Layer 12 of a small transformer language model trained on English Wikipedia (16 layers, counted from 0, width 128). Numbers have three digits each and are written without spaces.
Take only the direct path to the model's output, skipping the later layers: a vector added to the residual stream pushes a token's score in proportion to its dot product with that token's output vector.

Output vectors of the tokens that the questions are about. A number n stands for (n - 500) times 0.0059.
"ific": 466663504602726385451512610619577310440715435427358394574772604443453418408366504484435365302550407417434337417702591352857553630465309582368537521415444190334516554666389422475601705251577394319447720416644669500519522421600364449231760559528669496588519431339554543284547795742598384473543450647688519504327391547685725563488612508368601374300473626425595708465541489390561391480376
"ender": 647591482310654449642356424556447322455565475367409437747436629367493439489584457529357453475613454507393530442504600684352419595454655661389327798375445464237299521287631417408386435479493500560586618416322693457493459540482703731511612463590500567539680616627624630485496608450438382553482482529490569631538386822383601837405336675471457385518317391334559539661437398671282500514447
"ß": 663599438445440421516294599680407483320608169485496595187464379635520549600612595579530417269781637761573398657403603601580432336303426418463492331403239512427716812399425443478598537585267741323598600558516504512524582645512403754500595534615672480588404699356399438759439604211590504713301318536512641556645398675516317459579517555442613242672492575578528275243318524547656474668411
" twelve": 488700607447489525607391510552495564539525680365542441430569536495495427359672478490502512651533440600582616568581515585412260545538532442567559284529535569467457410486466398487600483570432381421556502510512519589631604507421598517502444615454527414514438549595476447473454615459488450431478445347505553452570535553481528602544577462530361636444515587439486429481495393521401443696625
" statement": 600368530455567658570517593532310550506616403681543690549533447400388540605616493527580265468679412627642662647467523676455274581310332543500632433576463634376533331582564434557529624576531361569573588449592586392628402587467658530318607460527636533448572619448451666615642723599624365330553625391615522624627490507490236400416363315456549458553533607420558500444624403574464815507635
"ings": 216574704541477521349247441702638509403584385136538533664400393455462585539570670316653269479583446487550654623391572404558689636238355458618364549366639421563365562504603724558585257689386445729508405353622626462500435748342496737551496563508240650326678364421542479496685627685188157375441333421504423433358727710396722674466652640530425303420568675457488608597749430304500635547567
"ğ": 459762295612538369544535592703397441584700443299487605256319192411641421419504571420461609192504422740430526206377597539317403386525345766653689535640337582562587626562340446417376588364384550389516683521446384319520762534320409546633563356596726492533484638427344613589587630409612574631264722489548576541815400467590354399656513676297496338671529745475745508234401760419533629467529
"lands": 565418411355416370564446352345318259436417353350597578467587344568515581609446659507449589457471384381328424422522574375442607608391177287734413441340485602562474370442358485597697352562470566496567586462529638573514286559438569533665404582578470685594388357403511430402449598529405453634485391641401415587327641632670496381575664568627183221585529520748603580654691288365399488570241
"one": 405254674497329606443748469391644395527238527217616264642503647615486611553520633637625528361357551535390327545696548444571368697452470659686539459528618600534684459572662507497600640648392490384617344546459413524463639433435682510351479549368607432452578466623572615390583596503610435579555665537734463394407523462503483552475349317571473487212562503573510381538536449651547407649696
"の": 396607347503525565409436506583569500597321396664577346631479636405588421450381555713579639527464518426652621648361585428679449580479415308424563500458412397467476542434605451334520500373642518608392544453509406518535413293497376647588598560500613662569470755599452448718445581381477527563467587489306576443567509631644485359540322364391554355317515413466450581579563584535548670555563
"ural": 784452706338669325536185591640305247323356568527604588418492409504667459378544566458424313340391488325651483372524588395645504644613410434455539609443470614334590456630437315530295608276415410375303362441431516504504700521512484475389397205496475431742411524516791405378590714545461402581459338416453276472409736877783320268671361585504358548615516613628500799570708528468287623426500
"berg": 656532406426381416593444346477365655452421259497386552580563415578606520568357513372658604409621668439414580624381563399396373298405366573464733450384692460734527582372429553467513433686465550375689486599603564266490535577425351637573483512627363549353552455389536630398540697517609483526457454562304471447327513530260306695446595634415418364677670457594545408493452409519529507463312
"bes": 464596566402453555690676647578496566489562489378518390649742442440533697459479529732476463617478442507435367618424574724332248443644465595507648364413556543558555457471485427543535316681455580342752507370391692522486657378457605485435426289635526443589428599364450456612347589420311428655678482315353570266405713500662635632556628402537273507566613537794705357489485543574422375778663
"mun": 786486416232363408591724690459552415383553606403176395493514286436531490511364310309568426476407362557497620595296573325476405357589570671705652574296522379469601483417348517592520556639619434266456596397486406535476600514548632486535514458602536455360421466356493412564476625423423566651232269332577433545523507472569503591408578594322448239584587442454456558322587514456664575420400
"ë": 437445519544479361750652626474417542548680400277400578489553379622621527477586439639461539344545824731636425335357579590619430593451460386432550508519516587620690552605577370767526623545382923357632492578485339651482500642226451649432527464638672601227421563709601454605405606314390538733295466537456485414591412599684448308369383532643575581572607528469529582356295306751489602462549
"mber": 607496557520455240661560684257375693609469540394430488561436384409532488621365737463511537591512468566569399603411592481464258166520698618820508617536320500484463687416711370678328521646576341448563296525734426142508831578248657606423570622480508312512312496516408582537427646147387536460540331478465753532758512577544437533616513479343311540341589500701437456317399456595615200618444
"uo": 644624335581460463445504534326507412606535523534598422447330617692627453380503628181416449320408527367593661371437580576628395379348513477593357422520655759586557530613394443451529625377545299573481781507433442503474545721629500598420476409483531546724526699694563429401360656497445616341393676623442519483452429694599572551432454330363523340581614491551334642503500428685477396436490
" Mun": 447670549478672359589573583367551352572578500567536470495278582410559477590508451651479573528470340542308513295500521622533487575457529397564541432663659648566556611510542405505433456449452649439376526450444456592545591388447526565582578462441434578485500533578606322547398494492475551576464398555502505602493465321614415588539484636364497450611567448430512490487447601440515533371579
"nal": 416409528323375476398467630374357377530378538823362265418554629515527598332328535512522262546330539643465642468461569337477313649790463613504389404430540481369394293446603520589492389543277602454620416412671665314489601674616659445414721171539251461454519519546392390552406686543643399407449287441854196546598421641716378516484550532480380447649422558685386758316561519602542496433601
"cal": 408480466668488452415592656487453534458328638362384490433417529651376635348602517497525459467374333681420314565383564376338464589407416564349682747751639437367581589440380503353694612416556594380662345507533448367477651544540376405319517317395614427751603411417414402383587652534416406450393433548565255630432561513520431656473632601654557638588395475602709656396507592467493486375513
"ider": 452581595668672482406478637749455916369569541497528470330389422564583503471371574638442440483497686585653464736538590721360425442545533441559540570503629479565263633497670671379320662625670633586222518635600684659486570518634472608517542493448410569469589466551483542539573686358503452503740628425768677417376557437514602630458415424582421493528538394525487548667467456638708433465424
"lie": 404463458377235378391615261183332588449593522371287482151440364690500470608548428458483439694504422416549500496571576365404617629426550624522521752429655649388474485467607300497677481519332594478562373638564204548471669268240567572466602461485485674515385599544485530350290648451634399511485433675406644619449738676756460720446432387718440412647662434409453470500461419639548436617504
"acter": 534417508545755590519520430318373649437610466676347444562281406357469531540583289524360300523267627359546637570569642474785258633466174419519724451715500251619527648416504710461522523415492527531276694544292545508508318598553554488338547388465608366686454655386760531480539675365381477542442186293519463527604637419481526520437508235772450515539589329535436546508596352583443529302473
"jun": 360437382350580322491747562455413335675635427554674484610210614528474497343545516516467569570596584474545510549481588534465411475619319630685586569381577568600708449387464500503360566545463428583450590580413759497472525582846516552581510445595400596506417621586522552550451553357450568500442484358491606426341425308715481434295417598460349639640536482559522513526591637648300531314481
"nce": 252323500675772195586607457782605547512576620587491636322723370405492411852558701324394521545475441569593381611391569564421570583533532729449664689277168487177627554601634402712626397546381424600565227439711508529533423539387525308288444254538391600479254562454600483431259706445565710638352387409810358554602659703613397462349437294470408471500670410705315492530302454578558636445597
"ided": 456591651700414393551474639504794492289839512485529271468718319563703500554771648434443463480420593343601292590653613623484496428383566476334797509585395355597354404436765394363527418650660512524445492517609566556520975459544561529638570401430538496664572504528556422583439665451614338436532569249684695637621410533484651644392660656367351793386630421410409448744593340713492404349548
"stein": 478423322366248431726448534659366481446668533602176515496601332544369455581448618599409347551418556611309649641556600507611390327541251511451767648507776351504485330396619576346583374695371421652754585458586435261500666332507313708669530528496364526278611515382623617550538718530558564493462571534311511545355605417333474641339488555492388298606636566648606367609539441449633383443414
"ature": 380500448607536548527287532674433464439582484474292577512673424388362611488248739508632432427695629404555409380641592583881322605645542433196451538343255406410369434473528361569561548437430345496397257322732473355515564460383457584286584233552553477644597477449582532569496757662344370504587708298557439539462428686348438908492302545504504300361528566684412664219492589615403559361390
"ordin": 515337320298682450187649569556659392658738478560299519477277512493565420637549611384514434329850409419485413535477591605500504493379310508500482634436520595425366429534345519441687704663472397346430531293496610281519832570511655558195704364423704297444421522594353527539500580424592436639633383602474639538511203340523660515531350484294481678542576528415651399447658541548478618443523
"est": 532394508566456701277428447686432263418538334564353449395512419241351545388630577463549557461699320324094521643476546489401398583560129544568309620416542428464431560484545593412360533641379423648811591426649438684473686778508649472520292428301529727321564461579472301351444608617663356560496360630625636528737438673253465683562457487541376531269455441260308560686416401543358362581640

Each question shows what one neuron of this layer's MLP adds at an activation of 1. A number n stands for (n - 500) times 0.0034.

n208: 418518594440429428583389416424438572549571378374528394573496588348463563518548530674424579425538575415505382387498480416475510518292549566668433424383512437377401515440569425527565346450463488364561435574507500544515493511422545457542447604465443559457405348455574420505603457507541436482514700507623557517539443349572515584563462526500482332579610622593507440484530551415514646399466
Which three tokens does it push up most, strongest first? "lands", "ings", "one"

n179: 595519600544430481615519584498524666560524623384531380376498429325400531572500496511545358480576491414421502390496744653500574555502437435618491546475504454536462476576436491505410345438522368568504558509433335542546558482526435394356440549547478453525487567457453365493520677617589434474432394377606522357467603403500500432468459409482404525432537593421482564500380521583480509538541
Pushed down most: "berg"

n102: 448536601372453478600568474461543462583459509431495448480520478574380481576476512591471616443543557690538482407397369376500461488592542542533534584326514568422432479510440516473480562557583460371541613387284555682289429491485585495505684507500433493357373310429527587500505378469568488418459578428505532582403672551535335465459526464441424422488367481498385510542376553570565456436360
Which of these tokens does it push up most? "mun"

n542: 486466624421394610543511563593510380457518429656547410526419428562445572672476398512589478476152472515512484470658381455527583537473299461484609509550470338572514515413539482537480327420396564516427568445531457527615539608465490282515388484526574587488416548510550509557648468481512345516576336493532505556586442500450547587423491510438546510538478512483589407509557500445456521470670
Which of these tokens does it push up most? "acter"

n134: 543500541509551530417400463446553524500477535300528376565555534536629535520508565512481590604546432544585493512457431574509510493483493429530635549552477545371380745473551611502603644614429460580548543649348507417368602468387599608547527546615457421454545480495693434321572486538510428426589491545353381481371537446517520586468580541566676500560490548619652517406577551597468397547590
Which of these tokens does it push up most? "ings"

n419: 514402441534563582561502606502580528455502612524491419413434528548420525417650616402380574374557476427520589449438418450490618542525462357624540555626378383514423542623473535393465524425548701697475512559524446455451482557596407548570471591534485563551504482513579590496438614530535557407557461528480471551553552578511525556539511548569422489504475478439393407474495752589530550511459
Pushed down most: "bes"

n430: 469514519498567402478336483386374452617458422655526555516486577419521481544549453588485540536582610671581358574523403459494404650454513567397392534400521454463547491580631409363516541466613590515465459432601513581280487490447591498452389519603552484617504482513489606498455399550427477608450372485449540454479513371438473579469472566491410411544421594550581452588491540532489563491399
Pushed down most: "uo"

n482: 524494504510537507431564437573414492637377514423556435527525477552531461509444567519467433555538593558394560350444436608510602549533652549453525614596492445490578529614571440391549502589494428478382522523531529661735481600478384553592455482492520459432556526598493517413598442378555406449496394414557500513581536494555537461498378496469507515567489366508512500636361455371486446398462
Pushed down most: "bes"

n277: 428676541636467548415510416525517573417528648680627550546357408495382623551410586451661517532514346503323585453518601475523744614458429442745457641597594395553529612641445645588535348562539500500479533624495511530446484585421436500472593372394381444467528565433626434455508693529584419635425606355625567467581539514528500428551521355372579460548600508460474590621480552475596399589561
Pushed down most: "ender"

n605: 469500423446340576565474419384529354594363554492559573548509500513362466571497549470653587363515584538365379554478556547550429505411372379451576519598449579448653444353493578395370462419512569408584403618485453474715421351439589344539515632448736557569419382403628591547569448473530445600524483603573474543524423561500505552325463420587413545535513510537632497483633500586592577503429
Which three tokens does it push up most, strongest first? "one", "lands", "cal"

n545: 435522577567558431415354472485537531447314535448449625425491474483527530555429509481474476544555575529476500355532468564348604596611502507516443477392539470436547480433422513498538528414461461489489538555542521517425339538363479435441661691679464407522554478535704383477486669423529498469445392595569351447374566531745597605560455607519640540436451633547528453472444519498589570642448
Which of these tokens does it push up most? "ific"

n417: 534520505570354427462491441448530389660405571524564497566562469514472474574430514382575589487422440500505491479610623453484606579487606530472498374495579551583517435576542507411539507380475457588620427653564401408470397552551562508616422484417396498686562503380360445633453529486464603413593431437505410522502486426427361510552648546591546586572468713360554404637460786450537574547498
Which of these tokens does it push up most? "cal"

n455: 454571520460512718586539473585394461599529500386399452537517546521459616541538487482450422540477683502388560558461465550344425604395484348534465396547540512521536493398445513394522407541705588465489351403498664436454603562423664573445440627610555436481422469457512387443498380570451488567537452383530421493394416413512446464491527475491519421502639647521406500482529574546547507569533
Which two tokens does it push up most, strongest first? "bes", "ings"

n141: 351615475525607541552580574460371618297410572557569628360452605646424462662494464534338505577529492519461473505328451459366617503372479398538497508369672376652554430532508436481490481497615695457485591403420529626546508476558500553495511533600450551685562530469486508389416538526545522574415397497624413590437467452593457324478557657516552282529503618453393615315524383437568495468493
Which of these tokens does it push up most? "lands"

n489: 410518401525489408444467498398581571490502479511498520439431582489592622514514460522614526554448545507526376416471699741514546596392502553417408556345525461532428424565617508606504533621572661494588471452583558478560539578543528616370587429597593598487437417448491479377557479434524513522436449526504521539498502368471429516469455558622386368541482338569540595506413513477429564491512
Which of these tokens does it push up most? "ë"

n252: 498529495644637348538491370353495507459321467568581550551518388573487486393645458459418460463659608488416489408592525568475438491563552582510493333497507413674438453490495500453366574487586581624463539388419507358616670633459474659452507460479670548576528389505535548338519588663539462466365476505586535498530581369482443508621524527452663519510405524425592497512457426457479442580443
Which of these tokens does it push up most? "ğ"

n585: 506585483418656407414509500598402557445570545359475566451588516495517498471293537441432571465511671449498443555589566538433616526595396593464606447611515466593446485686577606484470410479413317366548569457625652624520477512546498587547555611433515512486560602471406478522355550511550469528474536441599467610520579410640521420500466518437565480561589445475491362574415525631588478547498
Which two tokens does it push up most, strongest first? "ider", "ific"

n517: 495423478510505458674481361606426636669302485375401414454578603605526349579402490387533518511629579487435425446359628466455577527419439420446503471497432606397594581518544490526481435497567512273366550561633508456475490593317393500484447522527399580553481497453568413478584512532535424531377512726589517551325435526479373451581502585433516408480544475480569602618588640576388541464424
Which three tokens does it push up most, strongest first? "berg", "lands", "ural"

n611: 500443455550548515381482527514586467548511653507458495453442535648615431299537603521613530438576375648481441646502540437553505670490512469415631418523407443438322389600425413577389496671511583498473602488456484341512471511436551396404536557512615544457484456573383644539571392488500402476342602604531507538464541327552464357527521540460532439524495474359491473509368502463523624439536
Which two tokens does it push up most, strongest first? "ordin", "ğ"

n232: 569423541454483620451424518560549505564532525547396629443455547711537559421521507432467494526465370533481561641451320466458615427539529421578339593556511374513625407538516513498456578642446447577551524455396470512438471546535572718373483539410482442552453574390561521491546363437446337451495648519417395488475464553547589604369588498581305321655558509420530632495502524591448513449411
Which two tokens does it push up most, strongest first? "ings", "uo"

n70: 521475616446425429529429474473470536584379464430521618465584386522442538444632538675575498481581440609555444730396467515443406582641416421562488451508484668369440505679486498386457404359463519570521539498521512478741495498625416418609628554443498543382613454599362404550462359440532402486486478403662498414444456428355555525420514444433467574495281393406512505540470473421444419482491
Which of these tokens does it push up most? "est"

n280: 604552544529591520405480336393324425543395545433474275587502543468422596542485482404620385637489553516471540383444518577399413549494470566534549368404441328630411560497560735574425498508551369366452508489500394643695247562424556503586443412466497392454411589489647302511374477495505497500431389636549554386503556511486497472591381562402444479586462503305356584340525392402567520414508
Which two tokens does it push up most, strongest first? "acter", "mun"

n374: 390437506506581518431465564511644480480678554513577527622538498491464593390326485463539508528493605449322561409407533522582524546629467500397463523519527431557491579610414523431500453448487481471431527614613452502470427420498442516509390528562523565485415650561624509448477569532452477488515543485568558515460494531432522489432509650506427612371484469726575559400608557450388437462333
Which three tokens does it push up most, strongest first? "ature", "ific", "jun"

n390: 417484494474567397519423249379498423510502335432616430516540686487582610489553627463528558538592397638522553525496664491481424494518560473431626496547489502414393584613394436502555451536431564578350442502425500522404402406530589491461385504549416441582432573500534534539404418481535484506458392509460504425464466344457435484418561504504512565461554539585504536519658485525390477493593
Which of these tokens does it push up most? "jun"

n627: 550483484506607541455424379496444510529516492490496545567427504471466587390604544477500538571554327519518508556568462386473354510587515477578432508484565504487438491403532436513688428479416554500535477523510598517569569520519468407430390544627559407606372543370572494567580433557415591432490619527452576382443598527453525489523540525472364449455626414510564336570502481581520453584548
Which of these tokens does it push up most? "bes"

n583: 464537517488472478486556507456579468520557391554514682448610441437537457521516425557570516545480426498555555510502811535492392382502575476519484557506547502482475533580523442414662416547521537460505492453489568417502558572406424470474424556500608552551432567500515461564472576500457470512411498455581546513500505511532605563525447391390592468520559425471533522496532569517488390550486
Pushed down most: "ural"

n1: 504403608532510574444516690478577448410505474436447542453502552467588342577518491682453463431517495373584465418531303471422531439510536654382500397677413480542581639521527462495553417549464500475612431502454535512708368701574435637453428532519534687569518365533338456523654546358531453549473432559500466486486482558512386546578579500416510472578502568479659473366500555434525498609444
Which three tokens does it push up most, strongest first? "ß", "ğ", "cal"

n603: 566541346443464384541513505498420433467554502488413502523455460523481545461513367693551428523552417587491506495589532493584353540490453429486481500510482434502532408451349383571354506585518470455429487500479421552518455523639396525466521457498509749629366371414425427422468421553458478469502590584469418441516411396434412661539557598555346314430593684507514539525560385541453685541537
Which of these tokens does it push up most? "lands"

n588: 536545362480500408474580465573582519537459537468370508380466509466539445390504578464507497424560493515530568475464490570495445393438445420515551504472397638493513568407487498523489534508507529433568504447518614312538589530567528549508559564439500450521569682506556474445502414472589459594511648506472482604466513511500560523389517513524553559566510410539538463434512339467536448436438
Pushed down most: "ings"

n500: 488612456584437487409575624552639564562507457627465468652481434434458465666458406633426402419549545518465431386415561534597604360550471419488508502805483503417525530433596326516421427481647400345461551354490520571615596495393500500481536510435388595552565513642585623545495429442438283495529508554397417554643434466591400347373450513543460533510484584556607649507445505348562510376577
Which of these tokens does it push up most? " Mun"

n111: 500480472575519459461472456541284349460589591410425393514420391400566510519597408500563425563508422640447559410651486456452516610484745697355385520460416411456534477452572452573505612429497443413359470529487424459563409469553555522563463505586523538717437348579481453479492468414593456403470479484388558222454551473533514500480476315401249594714443458384430668446527647544531462415418
Which three tokens does it push up most, strongest first? "ural", "lie", "ender"

n396: 415517640454405606571474544468335511487629500464482533583654500608406448505512430540496378287364531452444504557564592588428457463458562603465647530517513443376500512545352553350544496579502355548573528381463487495540516351434562512378505485489541507495494453420542418498474446500400381534485464576461552439598627473498488493460569516578562444316576363507559383403644550507441478488441
Which two tokens does it push up most, strongest first? "bes", "stein"

n487: 505455578624559497559438421544389476538624526517389385446623459323408507629559370548450480615522528500433520579461484379466542463463463583389561454597421525531453549483389400581457489433410514461312532517418519478563456440591576515493352533458530359551520472526341476618439456657485590477518438435359537493500408583535448592636303438574715616433451510548420548613460471435588376398353
Which of these tokens does it push up most? "acter"

n381: 394484467505383609542526519470604435553481502483476515507650498520565507341558428498609541568453368520621507656571352523411553526624412647454558440575440583456412489523493397609516545482460493586613516567570539416584467607463522620428452488473493421447512490584608681705592233549522541493379566502457443528486507369298350321661485502583610532436597475675650547476528395459586455577413
Which two tokens does it push up most, strongest first? " statement", "one"

n604: 387442427452391619542512563606518416479590505591485503536439416406358562482379658601421518452450481462399541589505420457561709462377399674464383598503412354606376450517502565503412442402609401479695470530369584406432500516432564430590488394430481334507348570311485537510399335502510459458547534520420439537500422543448548546488529485510557654537609381658551472488433442541627467350456
Which of these tokens does it push up most? "stein"

n133: 525544549543588528442466561428464477463631393468509686481533529621589452538565474508506479539523569531598512609440322608460423469609399444599542494527410460567551445475469502488534584445507576421484568502448456570545370491334447623520535548526562482415498478600522414558550498500458411531442562506389507402498491430426373492471560567560460572563473470445571522543518504407414518469460
Which two tokens does it push up most, strongest first? "ë", "ß"

n310: 445575594539578621430289561451400424526529366631495343427308490495492615458492402533349479533518363387518413583551676388416592544398621384468543507464429561425396422650410500456514507558536554427620452556389555451411413554473577476487546488552343523625447582497696602520312589458459631455638547533441543594512432631429401497457515545555476532394500614518404455671469541458578631516572
Pushed down most: "mun"

n93: 448583512618531502506473447461579532401588442500482496533519480540415516498547492606443483412424508356468547543531510479477461463458490575434572423575420333415452461594539567379426456508455498430454496543462623435597541618479420498420479451536512517629423506373353530374589443440398445467449562488480527418473654438419421540525548530490483460539510600468367437301483475545569484502619
Which of these tokens does it push up most? "acter"

n145: 510562469407587694495666464568403431580416544516573467445417511452290299696459644481418471491468497443500389554457500456490489646389476476388597497486418548490484528591557666329475385500490492467442666439492437525460692331318629419461500627419444544390472583505459626327562391463508685608554474487347520436557334597447484442558324596364402471505519652508588453555517543478577505486575
Pushed down most: "nal"

n220: 453504435551425514453409456598555489464515498523500663551521459591455493426472592380303533547521451606369462474569403474638463388493602662551523529576496598422522466498443479516553467514409406496554504352364541586503355414369516483422445418467378603585451573615613426431502489531479476740404513507550645511570528438374484439491451482493459487525435359434440491491540374391605478542588
Which of these tokens does it push up most? "nce"